Layer 13 of a small transformer language model trained on English Wikipedia (22 layers, counted from 0, width 64). Numbers have three digits each and are written without spaces.
A neuron's activation on a vector x is SiLU(gate . x) times (in . x), where the dot is the dot product.

Input weights of the MLP neurons that the questions are about. A number n stands for (n - 500) times 0.0036.
n0 gate: 635564445717702650412418529306327447504468466435536419791702609146461232479458486488652303417568435442518358624632519485390458572378547555363627413610518565423390486379546609708469368534366807
n1 gate: 718504532465734503419383236410519508582587369432396585566179680419390637276456449450399609472349516515502570242621626651654517532457599472396537577274503409472601440457645450511486516697612405
n6 gate: 510590526721511486510491524474461317477459401336639505551514496440535529361566542441549583412406499533393420486198537481410452642503517336608592518586555436355649328433469530457358551445478874
n9 gate: 564479605442407487454511570422371479582585285690394455586464835570338491586620603343566605480553475610644841660447377427424143662577599401611495462378664553491483349721647555699449685548394500
n10 gate: 616654669443635663513559733421537252539409736492534623443561387453439268393412513368454672372774338579577368402506510211406435604590534601298600679510295671450510630451460537519580545455413411
n19 gate: 462503391303724553528498671451741451509540497379461579634571831530416468533458362412428332522615374538341386506692336474689687533548517280341436507423442520602421374332470709670503638296287454
n29 gate: 527551473413579460398488532438504562591489512493543526392464429387575556562563562538513587543410414538516535383525429464476566484422385404465424406472517468485553567500577471517602439515500481
n33 gate: 380543565204394542531481501524566630379483601254453485597372380603466420430444597488528547497512612270637560400630620500444532517606505390368288399623572550646638529563556525630503642643535374
n44 gate: 585504498592470622644493385541496521284406418518618274414524617787632293432420570548429600452601440243606558536553465525473452419392556641399488288544579432427462425572430708468548706509588553
n45 gate: 353390468586528754502349488489400305450680485371473629316723601555535407366460615540524525569389498490635418525657564361425485458492538492487613716447660448430541384490527563438505395340515745
n56 gate: 517237423386516514599368527407561426262394548260610403583315600468563598479562439513534299348464454478573488487276613626270626667327418381527393514287761502568535582389564474417479539492506498
n67 gate: 489544659528426449534427474321657473553363484488506476456551396405414490529542497590665556548392612411453610440459535594352517500502451572368590537477442563460485436624287386492572345477283468
n76 gate: 435432622419643378701534721548545340573447286499365361483560651504367299524564523748444552381604305417304420273374507503512524637620372496480501497794743593535549435426411607368538452378547513
n79 gate: 500646718345459426558529465467561600604334533713370239623541627367413464526613738362453646619373425560433568533575562694426480437708556476310243449607512476562364521534480337442469508503322443
n86 gate: 434343474572727544591235504474314492613681384607510502585546517646601482238400562484492466405569606458592551516518400551469689667528396502443392521213549293663592378503312466574475504400516578
n91 gate: 458706468376425329549358574357536457627302735669540476589434518386316487499452369435492483551433451472157729370454581552454612402561560371592661604514420471270315335479541384618505599560430444
n106 gate: 517511412491554563567580591347681677491537489431430343534298368354710553619351681193772614518572466469549476482449542606626460573379631547615401332481496658582473550292597491302475435515612561
n111 gate: 618489663567577621596338614503500439583600506421481543814556580380228517479394398367620562601461663561556677702354561568681618718512471345410462565525588562302556478455496461415264807534424550
n114 gate: 371505549679449428515344532416571477684408603496660653492577469419296612419485600325687428685526321523604195416315510509473567562601676455557497592678470628562366614600494366499256413610470309
n124 gate: 285233653342603529683374579527425599293527648456714609365475480403400525586461504167264525444455323304647512366525277300534443540465468502503653575570396590364664636594459340626438389631580518
n129 gate: 454519520461489538312428345616473393391550449594505481594379571294362571413374549484409426306563410678378637520472484478469476450498644452455606473650332517346610435424572607484626492446588431
n134 gate: 464348552456539433266431533588563598738433574449609461686567687665413170518442530212498564618290618449372487218416431584508343390442578428584529534351475518506546357406683682418390597448660453
n140 gate: 660571573386504466437523643564540478384502349446534469392430520511497581570533689566366406578560463680237645583567632539536537676442522429459408378502502473538637698437682451548555342610581601
n142 gate: 618634533505571570515677682688348469479356481552419406491343544558545586494416399605502532327463572329475355433385387488531454500515651663432514391480576658495642390682572373579546551605543452
n151 gate: 643470125523837606541620730606681414673365436284418438508477591454406563567608525582415468295516393367471493429622410453500299702293502381547485533523340426484348406566519512461432434522401508
n161 gate: 471476431177371534442500611577723413649496400313498522569548563334372340575513601419349423432693616517458446396523528416758451652453584464518445314635369474416594404468529679404492479373625243
n164 gate: 488300445198466702447529500357515394556583642582365340543495617435270426279393517651425611491407437525445640536580396415551518420541272381618667348544474424377518485528346480660556454469569280
n176 gate: 391194656459326400543428394330564429582487384606514221674758407428623376505520580588404565375395272459415538657401460725574566473468257581578485347423562327370525306439622416573430451793438444
n179 gate: 537354497284604306414454541366549709516549502545579432559549332535707214411541504406328660480459332582605307505341668417579470337246368600522563390683296543536418428556540642502632500679405570
n183 gate: 601623667466372440826480549310473222405658606459564261394390385512394385525108439603495562582635321445370419584301608603507527468498444647496660407572560623244498517482517328396450666588424538
n185 gate: 439340468553552479723368508355390330461609480483632346620639429431641502623487670717424227593340444262403625518385329400388370572558762514667606562284730520604557388547487615556371568636533501
n188 gate: 444420466557351468296608533542641491476547370536529539573534339433632443404490542409357462473446368579695508584444568493570364496496450651673411496640357501336628495527694485583363319520709627
n0 in: 372823506452495600487506495170658406496520740306248614407606623410499461486486445397516579451485444299499540182807472261505527347385456636555553717637499574503478502466630485545707856735620495
n1 in: 524263558482543511340432373721427439596736419438601455462286565644441259299519395647521459264321361457421747359441512538413455556392695543311648364512503457356609390553589730511478604525715357
n6 in: 630495530589419495676473399547363495567579442708500647610678538290380331557353661489537529727572729761589489405625357347550522644404330348493427397447487452420230499524453540477433513411704394
n9 in: 501476414501550375533518592616493711136512516487476593390668421638520613658569390426488561451470360791579629561719370453713495584556414530709527610349615757625586371510523551409387488567324793
n10 in: 536268607603389484507583243528394627474510381455554372572688448626434457275205783519398705405492414894504489571492512497416247642373444394354664600577726381383532515649411460249357404486510504
n19 in: 684533443570452529777564575512423615510655606295480471769552849484524424747474502539403123458694405509303542470603518496586723548567671368487533428485645577463433571399509650415452688522503305
n29 in: 632434416478528467561422383447531579544470540508534422491448379433504519532441514490567439409464533444464543570430500539392567392575516477547496488608466470517486574509504526543468431500403356
n33 in: 611720429435497416498573234391375360289633261528527578571357614552417507532572432622278540686286520508610422399245518574569430426393553586552425485525668762467342405707505465592463384458294546
n44 in: 645457372450535364728489461453325294299487542468481633524494425463485471552596478639661492874430503207566616374540561355656509360554521544390582487517799547390489547419486602500564598374513384
n45 in: 576278480634508450438337447421830611542429358550396417500536417393572721531392324564498482508241577638586336303503481772454709510396573528520303683478626340600482660504509712660544502426615572
n56 in: 620351362520390511240460620584524466464642504322599736494592569672584561681494424601561575559379454381488539475473595524797764701859513515482511418377658534311572320423401369564613419612314569
n67 in: 467458615761507600383461380698194608311494540269533467410624346454406409572621540475493605294611522374475492535599584563450573533384548584684564570542527485438454490471375292684356377449488587
n76 in: 548485452468545335439369582482432347716476455552533660401601525591406249485539359818598588499473275502366466403539425542454468525518813388756475424559564465348312558375414406552635527454671480
n79 in: 046544389660477404458463450299609225667655444509557254602488469410489440646675520456332469586572639579526692479544351455387717321405595541530612402517716418517556617690288500282445578468496514
n86 in: 711536480403521321568442411466309558465512655574326470544458419553593418481487496676685626447343518313504521493425537664699589495453553606374316580321683699483479616474556518518686504813567719
n91 in: 503350643699346532570533237406594242525654339601363421693603694294701624414286599546660463707663320421585457528455321498484630442448503579443544341511621440290534353402607809412418661425418440
n106 in: 371616667444509629598509617535513485377612414665623622560557379557525515339508448357334655330533524311583502353600538683566603461494476372753447344611661424478610632308369597559585508427856390
n111 in: 328455600596401585465468348431677784462567550625591611706649518504470585748467423575381489551655309486675601547283572487656604265528449851512724539371464442568603372541427809549342469477577413
n114 in: 460415710515408371478437440485462352558496734411606488488695511346546674482365366587757591522593492270402611551277492196445303400675533380389395494491479563309625729598551379549352595712466508
n124 in: 467819492505358370594533622431369503509479608651601463417658623440143607553477304287345581445233357677827350515541444411480358392540700542196592524544341486401540690596800406585774537634523758
n129 in: 433386458514445437348546567462649480521364507662500507616527445357387490427620626489658494446490329678375536580339565430677581534571603397446668520771256413421659503670693579499484388368448539
n134 in: 607288538415637641617442399417314817575388484462317358434402384542512422533391503449377576502259481320562477368392550449598363283470396490422563608416489446726415786367456495297486476563564576
n140 in: 240460400481532456561469338397579437372379317518433308313498560579581406627578444620413262687634573526268518587297537480524431473206362467406479533266209428463347558364761617360437600670550432
n142 in: 647293527382492558669747456426489737362656577612450485590441528577330409459538486414527625537589677514417645484452504518756645504520540454635652745310566664521300707597231380447563597375729532
n151 in: 231552487372356662505845540651540506648658464506457471357468541434585517553656434550444460697419632502349473561589471270641552623730497577445473749395516581562495359567633606609566497534746387
n161 in: 621553334360625616364533508544565757299827322554516486393398417457358455364326663427480352571496439606455424449447458454284551570560498528367506693628526567661330451563676557303423395516480340
n164 in: 550306551442529592529545600419627293610265616489576403548453545282405491171694402481648492371516469495508809403536511251330632662481370980562555615472381571590508556428475242507566651743276302
n176 in: 611251254463429387870486283467721498356142336469675456403665479268650554459484525266670576454290329564441562434239741608644665472459641279477633333340587339546398401504317395684481484516550384
n179 in: 441420795573293454593420498722487575570440373519716363454485561558529326312669504225501517562503739433502429411548451498507663775483376313419523496548574341608421251513662459067617594398587619
n183 in: 590487372525540475584283232679237408470369614355245565707557631605468729334383495554515372473614454640634411584383415692568498434552466443358515392482714599407261411260857512440506465525530315
n185 in: 274582363450463458494247612641705364627615372479528489467594426511682382654414411522489318609310486582510588609409550476420265779543617454527571547359631188489499517665518626528631764784376695
n188 in: 256617618359376467515528508551380522541342470335535703580568579442625527401412400420487471654405649623452425539445503547380298335486482578242460516421511329507381343436636551732545275380651457

Each question shows a token from some text and the vector x that enters the MLP there. A number n stands for (n - 500) times 0.0079.

"or": 331408515459588614444791409586466564431633524487451631494474453323383411651493177438587532537505464577540738565511466374423517515316487552377453590710407425651436422459299626256508469573570541
The three highest activations, in order: n111, n151, n161

"j": 485396613494568569309453485464410481373682590669535668356455592513511505913428563519491463335703402476464536567473576543353592545403527569370300546504466473501425521470484550300437426551600754
Which of these neurons fires most? n140

"gh": 562432516496476611274686565559322512370622486501465718397454392407603620697515652593471488369557524333401586342476477434388601585471732460493404671478435362570604457507572473571402450601584583
The two highest activations, in order: n151, n1

" report": 442558466368264639385704500575427485492598522415682542455629473539354423550546616532671547344461577405600411705422411517364488404344473595498343598619486540527519635633197631392595390468439257
The two highest activations, in order: n67, n161

"ood": 526423371454338563423648593524308408441524543573490691480516226427398383460769506637565549314387497494432530332490529463450475391420535613376436578667495474560678482611462643490646563519503679
The two highest activations, in order: n129, n76

"ff": 664528503640572665309616430680324634504662546588601519382439336576639475499371463479496379234693576417527459540597463512434446484516378334415342736632482591443508597497309381342442502455550456
Which of these neurons fires most? n10

"2": 598552539575389315570505428617495410317547414607525787539658370539509548551728446502584452366460674465506522471563514650548426486383399553554374547524438399647360607588406443366622495381445348
Which neuron fires most, and how strongly? n67, at about 7

" ev": 462425453424381550445714401563476283654530658607569618366577424540191600561488430511608481392567431438423393651456571733389507529410341570600421480717427448553559640483301563597465453594428301
The three highest activations, in order: n164, n114, n67

" |\n": 627704501548381541399663387548479445478427451475656615415486357491535642637388645535687406535216645663449620488381443401422582463428493540520196518584469451627473689619567588503500525522213520
Which of these neurons fires most? n29

"th": 553584346579425564471674634517394473466484432537460728450412278473636515405533599521618474411483794378351607518449368603480479527498615648365600572555400387727384490577544514516639437402487650
Which of these neurons fires most? n142

"7": 507559456471510421489632536674496564384712526637534761618585392462683622422530502438521308499447719449291523481623576647440525501454397571506524389594337443655563605593449525266544527489633483
The two highest activations, in order: n106, n161

"0": 640502504387406598471709368565490535549661356652486721608620296438607559535724545528424438385387572479495607504483514607463523430463388671534510400597254363664344327491502489358499503477541364
The three highest activations, in order: n161, n179, n188

"4": 657578592572447451458606422622469495409627361646442814526681380462606587537661498408527461547447622493443396388442518554453483402335469554573399498586356501612385499579443439311615502583478420
Which of these neurons fires most? n179

" |": 603536474309274593549698334523430526565464438522651801487536360480481482526312456468592425463427660552555480357441530458391540493353585607462504607437422415505547614437447576426543648373354526
The two highest activations, in order: n10, n161

" (": 723499306544435552396651373752448495633583530531528684466446323447438520605574421724597531553436516583245465449515510580344494395459488512493496572418536376699669717433534495559450302447349459
Which neuron fires most, and how strongly? n29, at about 8

"1": 703617537396451523543660342655638470618658429675569764516678445456689576566654453552526561492434558584465519515497444569458374426272465419487443572513531478576406520554471557288664500471596462
Which neuron fires most, and how strongly? n179, at about 4

"l": 611408390373490659466564436538396602397569661469394563490550188607617672610402622472433608335667370683397643503454500598444430401580612720527356499372411460432278479465342311477432339525498523
Which of these neurons fires most? n10

".": 550707400356244614505616447521528408549563452555552796463517490465363542497344443594536612391402552404542450494513449555473551423516441557350283555585584310576495477620556693394464348541463502
The three highest activations, in order: n33, n161, n45

" o": 549422340505335558471575521451464481519379675452564724751601654634483628314587337563647352513556503579333626561513613565383589544458430452589387365637580368454479417462481615381518361423565469
Which of these neurons fires most? n56

"a": 662711735627422441543609440567288473531552572485250622451431635462375486576354463480433547395731500562439482548456524531336614614339612459569377525557620356409409439493534434285437678457549598
Which of these neurons fires most? n183

" \"": 730449401414439443505671376457438414716507548451635575560526463448517460401659445603680403528614545479410606515500431435237605321385390355499368625562751343566674631488504650363512497581350297
Which neuron fires most, and how strongly? n29, at about 12

"es": 663514579313356443541620431566382342635518428438729798521478392535462498513541417600569540315443589464505569448444456457407609503478434552536327521639574351606559311505472678443528532435485487
The three highest activations, in order: n76, n33, n6

"h": 418465360438624688456417343418413549524744580544438605444418428658531401489608548426672460345514481528496590375520503631507569397496636703518416428391480277506437418688482653432481712683522771
The three highest activations, in order: n86, n1, n185

"oman": 674466450436361517498627627672265435658622452396378579437475393451561144713637527554486364357443730525432529508523541655539551469289579538495463391653526402625677485480521614507451492509523445
Which of these neurons fires most? n76

"ed": 478381601811364508466527309711321600537712554453457591471562568527571618577355405541421263350385436508361615636456433580408521454431379506662648451484526508591441604484380416337568528692514557
Which neuron fires most, and how strongly? n185, at about 10

"ad": 521639574317427570363662465653286535317556428492608727430684562524517543603523518462461497345360476561474567498414359408523678336415445653529340584475404420491513508548518653553534527607564712
Which of these neurons fires most? n124

"al": 564444532324422668462715636767312580512591447450622719339410422599517479614557479620568611336391608556467517405443434490559488276400490443380477427620403464496539382567470460442508498578599688
Which of these neurons fires most? n142

" In": 635530518615424538464501329581380569536317567578419680584448395545495750617556250517594581339469542487630676638390575526488506383362391420489559351643565336668669532487487435383568558522374519
Which of these neurons fires most? n111

"re": 501354407576348485322869613778538507341554557424605623552525430522491585467496326604546434350576549442427387414457475436540719506542610555481313486632446316330544399508402685520552592521650634
Which of these neurons fires most? n129

"I": 443512592584449399404846611711405586596408443565353679547392669536663416439482470510520430409325484359332518540483585564480345497440509563467279344461612420564434682432446677441564261533552614
Which neuron fires most, and how strongly? n188, at about 17

"ers": 566610535637340434444649429666523315640586411369520637473472311634511377616466386550651388425536565478379740453383387593482593540462488600562395537644561402415613343515333650356667469268512549
Which neuron fires most, and how strongly? n76, at about 18

" the": 592488491364349517641550406493350437695442603405603787563434436540625473511554473446589441324237629606523515480509478569437504446492427426496482620609595368619490412426474616455466522427382720
Which of these neurons fires most? n45

"ill": 455396470645360483424616418728314612284618658573456507381603433518564845632516392559449491540482577456643392561580295320496419395451500538556294541579514563591506491486248438457556482532685434
The two highest activations, in order: n142, n124

"m": 374490669604472564633556418572490396539692648554439689539566551508632683477536498568679572491742586586480645546285509454367505548498667589563378664583488347490357512544373446282494470567519432
Which of these neurons fires most? n114

"S": 498705427560521353517625579773575587625502385516374721457378663522591471704327383451419478357411473431460524587441578602472464529478419517505220476516412388501561515562452597389633361476645679
Which neuron fires most, and how strongly? n188, at about 13

"en": 421722476243282478571577401714384377615647471576521571433632369437470588566427317309564468609283566505440647465614354570623599408421597578465536402519561429461509408486317623410504448595664327
Which neuron fires most, and how strongly? n91, at about 6.9

"ur": 348399457581553436393662544477375508797325504396517565547440448607570580648536268426600341447548395674550568573617455476416468510282430467527344612587373366356305470615456672317490523635666586
Which of these neurons fires most? n151

" $": 600463389427209608530741342622497343731544459499580701520337526387401455512465493453613464475342505387505543575609489464292496577313322412478420418489519349571564519529556468476640340552458334
Which of these neurons fires most? n164

" is": 488644536276426531447503448655365344602555539466636685540636465514451603665429472479696589638409614460369543483385517666341663602520505484547599508591583577551587533494373649226632560451305510
Which of these neurons fires most? n91

"ack": 565474363471344462464636583547453504516652620471546654354431414275491462529592470445457416584325452553439637509476478471500433647438471484447428640693514551520535441741241552325652815617595398
Which of these neurons fires most? n161